Layer 5 of a small transformer language model trained on English Wikipedia (12 layers, counted from 0, width 128). Numbers have three digits each and are written without spaces.
A neuron's activation on a vector x is GELU(weights . x + bias), where the dot is the dot product.

Input weights of the MLP neurons that the questions are about. A number n stands for (n - 500) times 0.0015.
n38 (bias -0.017): 492496627582393451492584647438587668517377517529391593610403716627136610343463492406422504695512471439512504618463654361623593306546318545692338412313521379540327310459634439428290767537781257457606408327496459703500635415347504455541484428430583318375488512464679447336422633757500403190436435394802329709353720480390654593420607789300675661594565686286602430404796309492271445508672
n57 (bias -0.030): 492529569524434544484553601485435709636472363524444430566326400275373604721317496704526320627580607697512512458267541071484488373587317439404593496410471595480325512223582404649483246288587662534269410358671533760445259484532448575610500394468624679568628692242488262476730427370429421573672559472655391311556573741456570707644605604412525740638528438538376803729394644576569430396371
n61 (bias -0.016): 588836222705552307657542585632748304321581394352381679307702697777620472455468500479533723486179564540513491260411405264621403580266441482469211587778454491610500513518614398274431449389656644675449422355568459536913447566302394329332344539464617367372504575331530594496258972572321417378491533810596705253571577719438543408523357268430686582547629621517659446575609451696450436440316
n63 (bias -0.060): 687285737517554621427448225418743440364681566582475500544454665651615496280643338381807504570380434388559650347620251324319793477354726850363504456425420517458518581700487303626531367564318565664203535458552426248437457308374700411439714466452608372411714641513204526521625317422462416235769368679592374364367766466705566487311405723491867471430500558500517487580370551449386527478703
n70 (bias -0.008): 483540550468627581543688532493436236545546798429490456529334351620541478613432723547421391346444572190483587348451353743426319362478493408542384692462478420431464434675363690332496467430520624567361594465632596835246419535646591423529686617745483481469518469623531412559496564550528566504467388563485474651405496548500687449417256537529247459530490231556531550438627616409493583763458
n75 (bias -0.026): 500587462629389599328557420543512409348450665557777547750500485530489496507419410395184545523527477773466504744602531477686631616160435561360592391315421432870512616465551553615469614213489435604500500541362396442482470511534402226488443667611544556504545734541478591321519681435608598492801508304715397368272496549606471265683656492413306748453451463390405477347314508511496410697580
n78 (bias -0.043): 504321469544577456341278619458371500472527776668496532595427462232193319399709625592584688420474518540422459445290473750298305486428322451294390617526450561569227353665446631710166586767707531440167621504593415860222623443248530279620391577447632276622692574585679654440548487709573405384500389539721596558584464612648559604774174710688308428576714581467267637612603395588612545427509
n97 (bias -0.016): 341664500524539516439575697431443375347488823504433364425453500234654641334390576761393572394508734319480467404171615428375516424678618339576690673574600460638583671321603716527649417564451508207338635725350614557477440357601381285634424488719450547615520584496640649413508614410512205561454407556586513759596435496297717720315201337454680434439544500342589435571575720352365314550347
n118 (bias -0.022): 584305300589529360457548585492808606384445810641559561264208411500573539232551492455762618444665604496286478305944340335636701791256547364500381330380518391338241571448491534500530478255460521451321591720539543440294530546444391579324563413436541473441719424401537542895576427500595377564456478664301611504313324450357623622548721610588632480634550410464231376799628542475487683526560
n119 (bias -0.026): 280430584357475407635461281632763517544335760618882690578541472529681470381441516460491529393659380382683755335462474643408267593483453576404488487414312379698674475509629487734366274358385678473532320446534722772512353629390483564432705455462476732612663450467692559422454308517533448674496624642482307741635415463633512465539369609566342205532208272394338242529360462864372500243492
n123 (bias -0.022): 667487979484564430392269393641363426604372687641423475398451397797508559508521453287535594395344677714561580512611353401232427387695521368397150711652432634455760593775593336372310406365585629409603374476550425554532582504334724500638418436326592408744700586584528512496591671212552142533663587606513504424401679468672631475555388376517517516492410401631500285379520594332345445355393
n153 (bias -0.021): 480785411432583390524663579643462490576503370442588479584577526527611676487724519343202313361483682497709518471422465449442470619507493627524355493400603564534525524479710429507511443337253534251536263349469400510643456520380524299351541497545642609743592561543308623630568607403470429593454507429387386444439268664686296391392682571280447497536517724401480507557483588476399546450623
n180 (bias -0.022): 427802500433486574574614648408541352742541561306705550630456539756326538327549479443445518571408519707361652386463632167311482566439646545489371386457469478726699595271489570547412189541420534555742561431534414496471212386549617553391570518522586465412493437529353474504337579721504466646384739471532423451530417507500468672265344711407342472638526661334479425525529286408598740354638
n184 (bias -0.031): 458468746527655399441464589511473422373301524664419692572427411570448444415445467507575574646531496453500584507457152508430212631656433418577275600477573688359568565779758531530368689500617551340425448424484539657560469716535450377539473337285459562293631666651651551751539405567477753461302553562305265353461657424808763476440223754451488194474400421536616344328538434430614560423516
n205 (bias -0.013): 548546395544653524679439702650459512449553425370444537608623496253570633311190550481560335242428649585751600233621282367557372509375414589564438496370726452472291365414326508669463634375363500291605500548716480725237508428325472557635621520500640701356352644390500561425488373398429517565601483773699555343528488226204574425335743471563656566570845488534465557445812701528475629571383
n218 (bias -0.016): 344475750571550599405607532605392449583425423687481541524209625401549516348428254443517551572405367516465399360275387634595324625630468698354530443385685418632668527492569382350204704492489508141489565349692420508673409649568735737372642674596477743598476414692247623473409532628600320492426279429737735718413384310598542455496484545479607538594453626677439305302635531221572459627496
n219 (bias -0.050): 285580483547508650337324449431806551387543570491395759416605447633373531320638306729609406760666736474458812410491265551607479685232686294440731351645589454550522260552373487567390513564343440288647435483487465582425662521311614444331317554173764482584402797591546509517624634500571447396647414797354870491662474555449372500417466513300487664426627640165311457366337419606461329363594
n222 (bias -0.022): 415644617543420218539136621406435599432813638413428660389322463279546683417378427430426509544491650642517646525422751522547402482478430561375562819328581577356496653867584466374371384594455539683467319381522688648555478359248440585334487454461538152351556581567504556682500645618357174753563500530329671571440719695204479571695275581509311467389479341653616639449116388780654433339643
n233 (bias -0.008): 476562398469395468682598364586659280680507475426397565489459480752614601542666437423649577457545618664510443333684464479643469463371422528476466332446580635421327748352493430629378323427704285415380525319627288412751531663352431450493618490514264474697715566541463507438441521521718442486540434462388340325716454507448551547346496591369340517537483466555473240599640667469550654399388
n246 (bias -0.004): 611741475465391489314310535530514476375623576584417550435407654402490633513412556463552437635531518689624525430368557413311376430568550416430702701531656569424460679443532566408461623583503563663557621359592532549602549566549535458666545603461588219531503288306602591599595496309476699217264482576269453586626394250510571561554574493416678228310490578591396391671432434330489227554398
n256 (bias -0.022): 561295481454455612601327535548675727378438349577477710349474673292633182606741438684672316477535724473614698611588543469469462191536317477650470460564272667470436492223374255620453460412500737606393618477516695453406512508484709576504515621585444802443496565391310519500334469539515747605420313622323532347427496579569507452453508656524584493526557504349474430421214305603480753344292
n278 (bias -0.028): 447513406700585447541597281435456509681365548428509564526405458309374564457446364596597332408431439591553378584469468643650639454407389535425693388467516522479329306630580544308484597531379481398449621328664361412418503398654726462399506567635349563404584370442439738613657379494491461595484450382724487522450408561516542465420607610503663476467540675693443660408433391475519542610547
n319 (bias -0.030): 480368369431429447369420533755632602552475529312701437420548406423418517612829238348392447612951471272399416500545401654459548564688380557496586458607344685516622271471463630433554369306377664384367629316578331805250516460619581420517670540463528414528565589884745471628573475290723593595631556439326593375541207252690488450467435584322534637628528626496457467576377569589645253534475
n330 (bias -0.006): 649441745703431402538616429475603338433712485542615570581537316440536457445375607184344747359699469508467442695350821507447467532543226519429475353460625533600352697603527493280345554511447466373385500537454671439518241507492307504679433434417464512448593556606555474312376515607416465587606560410512182465421264518653540562658541652508782724288317475496417504544441530545420287773658
n338 (bias -0.028): 355602683309629558598354513479428265645638514304737696550692696527594427528415513423434695689544505234456600334801627207127298434331541558257500500418459540496629667612623588353308339902579419679717663687662608522405465676155553369329350400419689359658403460496384384700455559122656298325440575725305505545349577605526371495577446532407754509619390513550710513574261540385563249399447
n365 (bias -0.032): 504531172450524614668371580580403538646433349517463431319385532471424548431382544536549525636533654517425711432529436316546517619349475492571241504647257376418556554640590508753526275313299648540669171652513632665618270492403376514449204467462322176310621317626488454438576509551525392665818535571692802650642788566326747504830689552273513464412512476610544462479414463600785371161408
n441 (bias -0.031): 291587629573493406545584379503346372606507411563356404379531527323523557386441245536699507560503252396514614473424567358583510398568525479459540457513500709565407579630518597318461547603435385518537645466696676416564569459524630610546510388797266393284410645584214795673424440539459410612507540700544572415396574636510691693457333583634428563384435463587510528483375338386423675673660
n484 (bias -0.034): 336473342559401445286659462383157326473415390739823570557513659428752553496414588675731313703441574470298417406449647492385630442609354585436168496541474597675412517676735500748496469306408410603683253508599431539364492340526580551474174558500414486462428399595479449654317647522500421311797594542418629717334638546614504697352470562473310569585593438440377761696371361686768705249180

Each question shows a token from some text and the vector x that enters the MLP there. A number n stands for (n - 500) times 0.0091.

"at": 640648454689300432506378550280440645614431667387240281703593556758435494521340333506402420552304392431464429461694443564170703585633537465597590497427347578440471389635450507563408772601533353568550606568469492344507481605634227449689438473519597590631419460411371329446562530628546350573386432465332492559651585485470380519622279464528726411404590555508344437508592620764619626597446
Which neuron fires most, and how strongly? n38, at about 1

"ac": 539729318625373443525401387337309582659553688409242398742637480689450447551435351552354256659445287533557557503545561605298621603493677604616634436402250536403530361655417411571436698610403413566639635455529596394374339657575329521551407527488590530662361606541427329456440572556509400607447393515311642577676590265566315556545361438491620474443525527364351519479462768622607729485492
The three highest activations, in order: n219, n180, n338

"==": 590633323730367482407469441430468692644254608304272333581608502432423507567397364494400251565441245474550324494479546518460701685636506560603485427336274581512465475534404398616380672542488513548478639565517660339394395722620434556543355547520662591679485632546269407475432586597461485718456522511390620587709650364453414565567260311534638360568375492533392477438482777595644689475541
The two highest activations, in order: n218, n57

"v": 606723360608292455615467385389481521615338705349325366618639520572495530538334324473503373482393336417515434529527580548638748673562575607634566479247198518445540383610511461637371727561471478553387635549464620434400364626696326619366579507463613437686524614594363310401480542544525445664397476483342694635540482385564296612570311441643695301396580531427404589429427723662403596539368
The three highest activations, in order: n278, n119, n222

"ian": 620558388634318455458371439514494530628338708379279399588753379536346446603387274413429286526345248378576327550457636536504724629586450511746519427386339597448544512709394476479421515640544360630530748520639553382478440599648342460645458585430621549704370388623305251441532610545405561645470473471371543660602581513412417557597369423626696439418497431433442497377509775623639620499511
Which neuron fires most, and how strongly? n330, at about 0.46

"es": 601645417573309435476474445452430588569325673341238312581763467577595525555348288471417389400350308543550323573614519622384707742642551499600569446421280598496438320748394471620470695493484554657558571483529545341322371727633463414602408626486576478697354526608366319402547567429572668720318475531469645516517562280547375514583351468536640456489317498473385418448505784594522642503451
The two highest activations, in order: n319, n75

" a": 660571378663349480468433521509423751567372722400259357468645472615446588475485380531352283461335255446590464434545479590374723654662556550676552434343341658568534512617466542546349640535492505542625557575590494302390344773600330437554364444579591478688423581529390283392585613567518539590403434607408501600611587355564251506603256371477717329485403386476370605483524706599574619375549
The three highest activations, in order: n123, n97, n246

" the": 643604353661352435455461525559359692575329668471318320536632548573379459507446276477402299540434227467671474587543507442366652701661504575606527401371298650543533491638430534571330664550532487622470569533578554257463381755557452443598412389554591509729414607552350161446507603524484536615366524606380474612680612404515297553629292410485548318475457472436349574523588695599540679432522
The three highest activations, in order: n184, n123, n57

"-": 554682242654367473444522546507437646652318703338142462489585532598563524567485389391443354568345218498471483568545554557477676656614626597684499367422275631533540494548468439642360653553476414572599420543538598321500382772533361569559390505504576528679374604503296287418513651591412450622385466633324480522650535399482382573681275396491650328476388406407366498432567756549573609512639
The three highest activations, in order: n61, n180, n233

"a": 763710263541349397559476461490374556709420697400212392533555420577535454562372332410377366514363356608561372540544543627411624761640539557634585493422349541554423358634414421610390602588539416656506699495522547209426416679601399423499532454503596509651350424566356287408632524627415591654405500426348571602633508420459356689618250468591678506470446465400370499452506748671458631546431
Which neuron fires most, and how strongly? n278, at about 0.25

"0": 546607368678205473514566536396391644590342676374187385552635539568447487535365426287413417526311359444471424523579510408432737721609609610669508461414274697475505520642432461569409803570480324534442571486568437373484455748694344442462398568562598571614473489552365200367562574564577526671335427520353573661680504342538298547513272482570621417524565521441392463499564708578561639526532
The three highest activations, in order: n218, n233, n180

" C": 612727458607331385520479550508430648641287673314244419431540694620376461566409389521440287536328289530557489515483558510383598685588570552629691381416322628547511401498490322633309514473495423625482579554551546383490463739574299489679381454493574591586459545589307225414547467579386540606436539529269570649630568422476485579624299422588576379459450500439244661381502733622504720649582
The three highest activations, in order: n57, n180, n441

"op": 642568474636341401570515458475492527671522825336206388551486611668393396427406366496548360545354402318498280596522641435417717636568488680589508404396266723463467372575447372452340686541456412616535560542483679429398367696501438508578428568464597607667402453599438259336512563552454580632445616415238720574629659532559368474576330480616615388340496504417390538350470740669489665606445
Which of these neurons fires most? n330

"u": 624697387663339525485420519292369745608291617394181343598554545612583581486458445591337392558263202390464499524565547551347695642573460508636648537402351512487538421528469418540393724669461381562545616571559517381538403477668340465478400451519534711673343581422444342336608604665502503642486327415367445501684589366557304623637344452474685394468532407505443523396572811739478544519462
Which of these neurons fires most? n97

"é": 741578337574351525583434470567448571520378759396138474559601550703516447548389355509452404450385330413623358557602728546442685619574452484694581423391260581502580449637413333493324518560596453504501574483619573350439320629725413379677439541391631581689337508651378258409591526521442447548534511471321532594642469493568466555605358332594654314433442343369322473383476707643598605658606
The three highest activations, in order: n330, n123, n70

"ff": 660696390650318417665458572484351652638297692338265465646604543516443438465279343434533496394413401453570383400607539412547686656642474546623558421535213513534535383515413471545387671519594397624446466560412649411438405889712438571583447619473594610587352571611419180389547561419401436543389544519373520554667533406565334491566414364581547386438508461356331466431472830602493644653480
Which of these neurons fires most? n205

" (": 639578311593289333397526472470405657697317706406310323515644553548520400570441369435429341479360264392541352581551560638463697674665585599584504323418328562487502532562493458577424591548562433582543665513525540289399445803558312521593433426547662619655474632611274225399486631571409506526400425562408500620636577388406409587605313416649682361386456557428363511399518700594607765499533
Which of these neurons fires most? n441

"j": 648779179635266436569367407356370677594340655378338426516610572575512405496300313341529467545410344506509414455618560479630633700635488597643400420384236633438375423611524503607333635474518401532505634609472525518353372649525308650560515545484583496647539461692293309390573583498512566656434491545350595639596457351548321639623350444572552424537443423549486506409547813672456676442515
Which of these neurons fires most? n118

" ": 668656345646252425474444483456397687657303680411233425427628533574531473572397485396420343439435234458529451466548510557459786721746593568584595346338221590613490441543524430533420668519526456536551515540575582323423402802568343470532349521541621589629418558589301339410480526611397602606429454541419485555672637344480266526545290423655640387481454426474385430415568700599559645613551
Which of these neurons fires most? n218

"'": 698668227654283538451494431513322593665214609319210380634553646602399465563405331423401335543376149435534272544620566552448661677588530534735573457362383605510485470533549549630373520641533599592455575602638581339527307631559435518626469473451537564711487515542332211428514521508459486511443489619320495646662516392427426587639429465452671380554493426426430586456547593644435585456632
The three highest activations, in order: n57, n38, n246

" f": 741660299619298436449404459365374728636329657393280388459579563500421558533488398412438280503404323467507503410473445528504712665629606583601533349402255585552523557665471440566406626567525455544547590687503445401496359772636356617585373571552501503680428559545297273427436590500389442592385455498391488606712550396606258555635280324586697383480530474417473566428624719677640659462454
Which neuron fires most, and how strongly? n365, at about 0.14

"|": 572708389653356420464474477500434709633393684351362335574658488552493510596459378372451301558469232443610415595511490491469725709623467596654484418461270618451547468594436525562312657478594493554498507495572583279455452761558417405582334423496648599626425590474274267376463583626426489625416542520306489563716459411494367648605328359557622271443507470394316506440539819573543659578633
Which neuron fires most, and how strongly? n153, at about 0.81

"ot": 578624303699300389417461552409439585595495658394208254579572736733432517475447243513443430578410351498551438500612559510399754610559563485596468360405316622422432379690428507590445720633440441621538563572553536512448415662506398498541310497398593596696297501566324280384549581594498493521386500558244648574624413462518382510666291413628629479551641440448340442453487847646530545459589
Which neuron fires most, and how strongly? n219, at about 3.5

",": 576641352722345454460479451362414649648331725362232340574640518563587501585408281404484260407376294457530294547562419640462709706705488511582578424362344629524490466612412441587376705551502402548431560554541566327421416716528470484575417511485552646665521669622305243397582537604438501577411452607525645599647558370573356614615255366615590393496386407419425551515610709510491580395561
Which neuron fires most, and how strongly? n218, at about 1.7

"uc": 525721294618388378530566453358412686600379672406300372557757587616579537567301428405455353614339076471446485618462600518445609633426455534682574409349209580508486395551650297531511638694542437560554487529489636438485241583596389459540318586612581487670456416547440353395657490591549606564405508429448689544706498298459395497483364438500652337472646422475440606406565807655612461490425
Which of these neurons fires most? n365

"ill": 589529291705251516472375580459459597488368644298305437645690591722500494556411333341421398427330199517620358485528639436520657706731634551586549405351278629465448436532478332540406687433578390577461627506521586410431494731508320531507477509391556614711317575627399267448627478615523442591433491541525648660727438452409268527550352540448504420521492513504388512452563855587548580485400
Which of these neurons fires most? n233

"ion": 614648397561343476526403513466499593574358647457285330670617520558430589479357284488405353536323338546513363539552491415365746720759526528655472438351176679454427466614522457573442672700457452704462585439502594418485296653677393522473481574456597609682348545549324282326397603572515657601434468407423474600708676340635437462548357523549626345472376463446455471448448753606446628464531
The two highest activations, in order: n184, n180

"o": 668702256681324495407480540481339600637443701386180428522561483678466472435493349490404381585327294490545452663543545539458625622519615612623550386417399553492411404627498548582332760666484365616556522607551420358472412595636346516553339447448615541633392512539403252336515628607492519461360491502306467608607628335548225652584277516595659439623522535374391446453454868679550547477507
Which neuron fires most, and how strongly? n38, at about 2.1

" d": 672626312569380425470437494500405741629380689335275395496625627527533589521501392387470292548317203431568387470456450603481682648622431598640641409357270578523475539547489440602335609550538603565525550590504681350551427776584400530515295524491591559625461589573262284316571514595501569611381409667422546631592530409537353545598234319515588350475435353527357537516538766643470655477483
Which of these neurons fires most? n119

"\n": 583606344643376464499485480429387712634348684426245324537605557582430522604418423406501258542427293481531366505543481519424672731587562602559456382423230593467489512607476469561344701513560418548511517591598620317487418720570491553554346473480591600532415593577238266382477528637357542590415467553420595529691448472491348691676198364626677264512457474457401489454522822619544711516579
Which of these neurons fires most? n441

"9": 537646367599247416541493417466387627586321591330245398537672493568551446508375459269458466518351384538543403542538558489429672688641597616605587484349231586441522492572441411616442717562490355603530596403511506276501323795680361485517487613538679531596416572548333135383467582535542475583314539522445582636778514395562309575643346474587542405466581478400412463401566785529580727543466
The three highest activations, in order: n233, n180, n218

"ed": 618573368671287480428419492421355663557360655451242395579673504511541416529343287438446426471366176592601444525583489560545710613618551566542528485450246535443370453672518450581413706595451643585480628470398563429455337721737419571437366630453581545653425532564334297514613620591630640713343462567332384575645529416555337486580247470708569328441531371478345507377513790619642522466466
The two highest activations, in order: n184, n278

" g": 645661322603337405424389544459432703589356669329248351532590676667469614501531394456405320462369360417522459457470440520394764637617474532637620402325285576472573586648472477588284680559602473629580485693578518336482333667664271561543358524580555600593349593544368378363499542529450392584493450637353482523669657345604236531662354382529651354450467343544394562368574712650584519511543
The three highest activations, in order: n365, n222, n123

" b": 711611314611307420424444462462412747569387710371265374487619632607436602542440363448437286481336218426472497416507433564477783667604513540608643473369356594554496514615480466635400664546473528471559581604543534377461417786593348513508352535539461509652474562679248318343543497534369451656392481548292527572623527436626273590541262426549676423526486404557423550447576696694546700413497
Which neuron fires most, and how strongly? n63, at about 0.12

"b": 706452369470148319673475451456431621689362743338311301651606546560423424564363294431406397494367304492513409515616628483451725652545535531648562357478451512493362388642497365566359619474564422722512585641429620328462434592606325593540579568607617579640416501604348273348531497550448493688415516426294416591605550492519332623542478386697614487414462530540393450408543838631483687544496
Which neuron fires most, and how strongly? n330, at about 1.2

"ions": 628672425634374450517447572442457640528282645397326312698668523548482564547393297450418413503355375537505346611503473493344736738702459513597446496419178590460367385754401453630465686624421446657516521476467521407414271684613419572513366589484562494669381539613351293324426626530502702600336480464422544596672641272539392489569353463563606388536345616493440430466440789635551614485526
The three highest activations, in order: n184, n319, n75

"al": 676583340594316433527457489449342558587378690272263290678601389631325485613524317520387360479351258323515338655513568588584670590602533526677562428372295755507492401682429478535527658564514427670547491519501521344476389502660326469557501556533584494711436533400394245444497653695468520827384472428402566671589542382402330374653274493627557449510434573457496537481598758545570649491490
Which of these neurons fires most? n70

"f": 712651392667250431592535483411433670693260640484319397601645515449404495476378324319483406474327166450425449439549481488623698719634566571589519365393115527452414501640460468595468603549564467592522638580497548473454361687577338566519439581518546472688523532561397296449539522399481504830343520333413571555574520433598313559622289393632627417492624486362465492482546802619555602500464
Which of these neurons fires most? n118